Layer 15 of a small transformer language model trained on English Wikipedia (22 layers, counted from 0, width 128).
A neuron adds its activation times its output weights to the MLP's output. To switch it off is to set its activation to zero at one token and run the rest of the model.

Output weights of the MLP neurons that the questions are about. A number n stands for n times 0.0044.
n77: 15 -8 -11 0 -10 4 -11 -16 18 15 22 -1 22 6 13 -11 11 11 3 -20 -8 -28 -18 8 1 4 -4 0 0 4 12 -15 -10 4 -10 8 -13 -18 12 6 -6 1 2 9 8 -4 -10 -3 2 -5 -31 -10 11 -8 1 0 -12 8 3 5 -12 -5 2 -7 13 19 0 17 4 -6 34 -11 -10 -18 11 -5 10 14 12 8 -4 -10 19 -2 23 -1 -14 -10 -5 -3 -23 11 -4 5 15 2 15 18 -41 21 13 5 -21 3 9 -2 -13 12 -7 -25 -15 8 -3 -5 21 4 16 26 -8 0 2 -30 -6 5 15 -16 16 -13
n152: 0 -3 -6 5 -5 16 -29 11 -14 -2 -22 18 19 -7 18 7 7 16 33 0 42 -4 -26 -3 0 3 -1 11 -3 -1 16 0 29 0 8 -6 -9 38 -8 15 -7 -8 -49 -16 -6 2 -9 -18 20 -14 79 -7 3 25 -5 -17 4 -6 -8 2 -8 9 6 41 -8 -8 -22 -6 -11 -16 -19 -21 -13 6 1 -2 22 -12 15 6 -8 7 30 17 21 -6 -12 14 -18 -19 16 4 0 -1 -9 -7 -17 -25 -15 -15 -8 -3 8 19 -13 15 0 -21 -19 -4 24 14 3 -4 17 -15 -14 -10 1 6 -9 0 -6 3 5 27 -32 4
n153: -4 -11 -6 -13 14 -4 -2 -4 11 1 -4 -13 -10 -6 -13 -15 8 -6 -8 -22 -9 10 -9 -12 4 -11 3 6 28 11 -10 6 16 -1 -1 -5 -10 26 -3 -1 9 -9 -49 -10 -12 -3 -8 8 4 7 94 4 -7 10 0 -4 31 7 3 13 9 -8 12 -2 -6 -2 -2 17 9 11 -25 -3 -1 6 2 -2 -6 -2 6 6 18 9 -6 16 -6 -5 6 3 -7 15 7 6 -5 -10 2 19 -6 -24 2 9 -4 -2 9 -15 -7 3 -5 -11 3 13 7 1 -16 -17 0 -3 3 -12 -13 -6 -2 7 -4 -8 -8 -3 3 15
n279: 7 -7 13 -24 -11 -16 -5 -11 -6 -2 9 -13 12 12 -17 -23 3 -1 11 13 -37 -15 6 2 6 16 -22 -27 15 -20 23 -14 6 16 -7 -2 32 -5 -8 16 12 -15 -7 14 -4 -8 34 -1 -8 9 -12 22 44 6 1 2 -13 -18 16 -7 10 -3 -2 -20 4 9 -14 17 -14 5 -27 5 8 5 2 16 13 6 -2 10 11 -21 2 -1 -17 4 -14 -2 -4 4 -6 2 -16 24 -9 -5 21 4 -9 -3 -5 -21 8 0 7 6 -22 -7 -3 21 0 -21 -8 5 4 15 19 -18 20 -20 5 20 -2 -21 10 4 -5 -5
n351: -16 -12 12 32 -16 10 -7 5 -13 -9 28 15 13 -17 -17 7 0 -7 -11 -8 10 -8 0 -1 -24 19 -14 26 28 13 29 32 -17 2 34 0 15 7 -40 13 5 7 16 8 -20 -7 -6 12 6 10 -32 -33 6 13 6 4 -10 -29 -21 -19 -15 -11 6 -2 -2 11 -3 -2 -21 -6 -8 -6 16 30 -23 -9 -3 0 18 -9 7 -18 -13 -13 -4 -9 23 15 -23 -20 22 -32 -4 -8 6 -3 18 -1 22 -12 -6 -15 10 58 -7 2 -6 4 12 28 -46 20 0 -5 15 -8 -2 22 45 -17 2 18 -36 1 -13 -26 -10 15
n410: -13 6 2 17 36 21 15 -8 35 -2 11 10 -12 -16 4 18 -25 1 -16 42 1 13 -2 -26 23 -19 18 4 10 23 -5 14 10 11 -12 5 11 6 18 -15 -6 -16 -31 24 -30 3 -19 -16 6 -3 21 -1 17 -5 9 14 11 17 15 16 15 -16 -5 27 11 -5 -5 -26 -1 20 18 18 29 7 -6 -6 -1 -37 -11 -33 -32 0 21 -14 -18 0 -27 5 8 -4 -23 14 -16 0 0 -7 6 -2 -5 -24 -26 -31 -3 -39 -20 15 -11 -2 19 -5 22 -5 -21 -2 -24 9 -3 9 5 -21 -22 -17 -6 14 6 11 -11 5
n416: -32 0 -1 21 -16 0 0 11 20 -31 9 -21 36 -4 -1 -11 -21 20 -31 9 -7 7 4 8 -11 -9 21 -7 26 -5 -27 18 0 -9 1 -3 -15 1 -11 -8 -2 6 2 12 36 11 -6 -22 -4 -11 22 1 -9 6 22 -11 -10 29 -13 -16 -19 8 6 17 -25 -9 19 -16 -5 -5 17 11 -1 4 15 33 24 -3 -26 18 -13 -1 -26 -19 18 -28 -5 4 9 31 -18 6 6 -2 0 5 -5 -4 -5 -8 -6 -2 4 26 -15 -6 19 -37 -1 -25 4 -12 -6 8 -9 -3 31 2 16 7 3 19 7 -4 -3 37 -22 -7
n451: 12 8 -12 -5 8 11 -7 9 -3 -6 -38 19 18 -6 -31 4 6 -6 -8 -4 -6 4 5 31 -18 17 -17 -4 -4 -59 33 6 31 5 -27 -13 -27 8 18 -13 -25 9 43 -7 -12 28 -4 -11 -10 -13 -31 44 -16 -17 -27 19 10 15 -21 -1 -10 10 18 -15 17 -20 16 13 -21 28 7 -9 5 -34 9 22 -38 -14 3 -1 1 -6 -22 5 11 -24 23 27 -3 -22 5 -1 24 22 -16 11 -20 -1 -17 24 15 0 -8 4 43 17 -23 -23 -37 -12 3 8 0 -8 1 30 0 7 17 17 50 8 -12 -5 4 -22 -10 4
n493: 16 -6 9 -8 11 4 20 11 -26 -4 10 4 7 -5 -7 0 9 -8 8 -7 14 3 8 -23 2 0 -18 -3 -15 -9 3 -2 5 -2 -9 16 -4 62 14 -17 0 -9 -41 18 6 -18 18 9 -2 -9 26 -27 -6 -15 31 -3 -1 -9 15 -11 -2 8 3 5 14 -5 0 5 -18 -5 -6 -7 1 -2 2 4 12 2 21 -4 -29 13 5 -8 -24 -22 -8 9 -23 27 -10 -21 6 -6 -10 22 36 9 -26 -33 17 14 7 -5 -13 -24 -10 2 5 0 -2 18 -4 -4 -4 29 -9 15 -10 17 4 4 17 5 -10 8 -7 0

Each question names a token from some text and the token that comes next. It shows the activations a of the neurons there, in the order above. A number n stands for n times 0.056.

Then comes g, the gradient of the next token's log-probability with respect to the MLP's output, scaled to length 1. A neuron's effect is roughly proportional to its activation times (output weights . g). A number n stands for n times 0.0041.

"s", then " pre"
a: -3 -2 -1 6 0 -3 -1 -1 0
g: 12 -13 -3 5 22 -15 16 -22 42 -17 -12 -23 31 16 -37 41 -46 -16 -36 12 17 10 -25 -19 23 11 -53 4 -8 -24 -5 0 11 -10 -1 -31 -4 14 24 14 -11 -47 21 -5 -17 -4 -8 22 4 -27 7 -4 23 -2 -25 26 -9 16 43 -3 -1 -25 6 47 -23 -32 -18 23 -38 -13 -1 1 42 28 -13 14 3 -46 11 0 -5 -33 -1 -17 28 12 21 0 -21 6 -2 15 -18 -6 -13 12 13 7 -21 -21 -16 3 -16 -7 -4 24 42 21 31 30 18 -1 -31 31 -10 -14 -33 2 32 -29 -2 19 9 -1 12 8 41 20
Which neuron, switched off, raises the next token's probability most? n410

"al", then " K"
a: 21 -1 -1 -3 -1 -2 0 -2 -2
g: 16 23 19 0 -23 16 41 -5 59 -16 11 -10 -5 38 36 49 9 25 -4 -38 7 -13 -24 6 10 5 -34 -37 -33 0 -35 2 -59 -25 8 -21 -8 24 -7 -5 12 -12 -3 18 10 -7 5 -28 -18 29 -4 16 -1 -9 -14 -23 -7 9 -13 0 2 18 -18 0 -2 16 -19 20 -12 -9 -10 24 44 -30 -1 0 -26 17 11 43 -43 16 -5 23 -18 8 -13 -8 -40 12 -2 -13 25 17 23 17 -26 -6 -5 12 -7 25 -33 -5 28 -3 46 11 8 17 -22 -27 -5 -5 15 -23 20 18 -53 -9 34 -13 8 -24 10 2 -15 -4
Which neuron, switched off, lowers the next token's probability most? n77

"ret", then " |"
a: -2 0 0 -2 0 0 -3 0 0
g: -27 -22 13 -8 8 21 28 38 15 20 1 -21 -4 3 -13 -15 -25 0 -4 35 12 -25 -3 9 -50 6 1 27 6 -7 -3 -30 -39 -25 39 18 26 1 15 14 -12 64 7 -27 -7 6 16 6 0 28 7 -6 -34 4 28 25 3 17 -23 -16 -3 -14 8 -27 -18 -36 0 22 -1 3 -16 -6 -42 22 -27 -8 -33 -3 -17 -18 0 -16 -52 -19 17 27 77 3 38 25 -28 -7 -17 3 4 19 20 -15 -10 -18 37 -2 -17 -12 -9 -11 5 -16 25 2 -16 14 56 10 -2 -6 4 -28 -6 10 -2 0 20 -18 12 13 -15 1
Which neuron, switched off, raises the next token's probability most? n416

" the", then " develop"
a: -3 0 -2 14 -3 19 -1 -1 -3
g: 12 18 -17 -30 12 19 2 -15 30 16 16 -50 6 0 28 20 -2 -1 -35 3 -30 14 8 -18 18 -68 19 -36 -11 2 21 -50 -29 -1 3 -12 21 12 -8 14 40 -4 6 11 -19 -32 6 -13 34 3 -2 34 21 -26 -9 -32 18 9 11 -7 4 23 14 42 20 2 28 -5 9 14 10 -4 -12 -2 20 -34 24 24 -40 -8 -10 -27 34 12 33 4 -10 -8 1 14 -17 22 -32 -10 25 -33 -50 -4 -21 -1 3 -12 18 -12 -4 15 19 13 -13 -34 5 36 -1 -21 24 5 24 7 4 7 -4 16 15 -18 -33 -29 -43 6
Which neuron, switched off, lowers the next token's probability most? n410

" Hur", then "ac"
a: 23 -2 0 -1 -2 0 0 0 0
g: -2 -9 -6 35 36 -31 29 -5 7 1 21 -23 -30 -17 35 -21 -33 20 21 -19 11 10 -5 1 -3 -42 -13 35 -34 30 23 -12 24 2 7 3 37 -27 32 7 13 -7 -6 24 19 11 -40 18 -4 0 2 -23 -25 -43 16 -7 5 2 1 10 -35 -51 27 25 -21 23 42 -5 5 -30 -22 6 10 -8 -8 -19 -7 -3 4 -4 -22 49 4 -26 -22 -1 -1 -2 -20 1 -25 -10 37 -2 -60 4 -34 29 -7 -7 11 -7 9 -14 23 9 -5 17 19 27 18 24 -8 -1 7 -13 20 -18 -17 -41 -6 -5 6 -9 -11 46 34 14
Which neuron, switched off, raises the next token's probability most? n77

"^{2}", then "-"
a: 14 0 0 -1 0 0 0 0 -2
g: 57 13 32 11 -14 -26 27 -2 3 -6 18 4 1 31 -26 -23 -14 2 17 -4 -10 -31 27 -8 13 -49 -8 1 40 25 -6 16 49 1 -20 -23 -10 -68 18 -8 1 37 -11 -12 8 -13 22 14 28 50 6 8 -2 -10 12 19 11 -11 -16 -21 4 8 -7 4 2 3 -26 46 21 -13 -3 -5 -32 17 -17 -13 36 12 20 -3 -12 10 -3 -25 -5 -7 -34 -7 7 18 -22 -5 -20 14 -6 -4 15 -17 -45 -17 -13 -18 -6 32 -1 -7 -6 23 0 8 -12 -27 -13 -12 -31 30 3 2 -17 30 -13 31 21 -42 -40 -21 3 41
Which neuron, switched off, lowers the next token's probability most? n77

"ang", then " dynasty"
a: -2 -2 0 17 0 -2 0 0 0
g: 2 -20 -6 -3 -36 43 -22 -41 -30 1 -13 23 -2 -19 -23 -8 -5 -18 2 0 -22 5 10 -7 -37 -9 -14 39 -11 -46 47 6 -22 21 -1 -24 -48 12 -12 2 30 -42 0 14 11 -8 -19 -12 -15 37 -8 -16 -2 42 8 27 18 24 -32 -7 0 9 2 16 31 -12 -49 16 -10 21 -7 20 1 7 4 13 34 17 -4 38 5 16 7 -3 -25 -2 13 42 28 -31 -6 -4 1 26 -7 15 17 -30 -12 -36 19 -7 23 6 -11 6 -13 -11 -15 16 1 24 4 17 9 20 -33 50 -16 -12 26 31 16 1 5 -14 -15 -48
Which neuron, switched off, lowers the next token's probability most? n279

" script", then "."
a: 4 27 -1 -1 0 0 0 0 0
g: -4 -27 33 -10 40 6 -3 -4 14 9 0 -7 8 -8 -51 -16 -13 1 -28 -15 36 9 56 8 -3 29 -45 -41 -29 -3 5 -13 13 15 6 7 12 12 -10 1 -17 18 -18 25 6 -9 37 7 34 -27 4 0 -20 30 29 -6 -26 73 -21 22 2 52 1 -34 -8 -30 10 0 -11 20 4 1 4 -24 10 -64 16 -7 20 30 -7 -32 -7 -13 4 23 4 -15 -19 -1 -14 -2 3 2 -24 27 -8 -13 11 -7 -4 -37 9 -33 11 30 -26 -16 16 17 22 12 -7 -8 6 -7 -18 16 15 21 1 -10 2 -38 3 21 -30 5
Which neuron, switched off, lowers the next token's probability most? n152

" (Note:", then " Bronze"
a: -2 0 0 -3 0 0 -3 0 0
g: -11 2 -5 27 -2 -16 -7 -28 -23 -21 -22 -12 -8 -26 7 1 -12 0 5 28 -14 -2 31 26 -12 15 -13 9 43 -22 -22 40 22 -5 -10 21 16 -19 -7 22 7 -33 -13 7 -10 -18 11 -4 16 -25 -13 40 35 11 34 7 -30 3 21 8 50 11 -4 -46 -12 9 -8 16 -47 16 -4 31 16 30 -20 16 -5 -21 -26 15 17 -6 18 -17 -34 -10 -32 41 -19 0 20 -49 -27 -32 39 19 51 17 22 -5 5 -34 19 -19 -12 23 1 -14 -17 12 24 -39 -9 12 28 -17 10 18 8 -37 -17 -7 15 -18 11 -5 -16 -10
Which neuron, switched off, raises the next token's probability most? n279

" GT", then "3"
a: 15 -3 -2 -2 -2 0 -1 0 -2
g: 40 -2 3 -22 17 -6 0 -11 40 -6 4 -5 -24 39 -21 -17 -25 22 32 26 -37 44 -15 29 30 -25 -2 -14 44 -15 -19 11 51 5 -17 -11 -17 -35 -27 5 -9 9 12 -4 8 -29 9 -45 41 6 -4 -20 -5 20 -2 24 3 -6 6 -7 -9 -23 22 13 -24 26 31 4 13 -7 -25 -6 26 35 -14 34 -5 31 -8 -19 -12 11 -23 -14 -10 -16 -1 -3 32 -48 -16 9 7 -10 -27 30 1 5 -9 -9 13 3 -14 -2 18 28 -23 -29 -3 11 17 8 18 -14 -4 -37 -29 -33 26 -9 -10 -13 1 -2 -36 -3 57 -12
Which neuron, switched off, raises the next token's probability most? n77

" 5", then "47"
a: -1 0 0 -1 -3 -1 -1 0 -2
g: 36 8 -29 22 19 -13 24 34 17 0 2 8 -13 -3 1 -4 -33 14 24 47 9 -21 2 -11 35 -31 11 -3 -39 -22 0 2 36 -3 2 11 -37 -31 -8 22 -18 -47 -34 -10 44 -19 -8 -19 19 28 15 3 5 14 53 -3 2 32 22 -17 -33 -5 0 -11 -22 -16 3 -19 -5 -8 5 -15 13 -21 13 46 -36 37 11 30 -2 -9 -16 -27 -15 -11 -28 -23 1 -13 -14 27 -18 -11 38 9 -10 -1 -14 -8 11 -20 -13 16 28 0 -5 -11 25 -39 32 -12 -11 30 -31 -15 24 -30 4 -4 -21 34 5 3 3 35 13 -20
Which neuron, switched off, lowers the next token's probability most? n351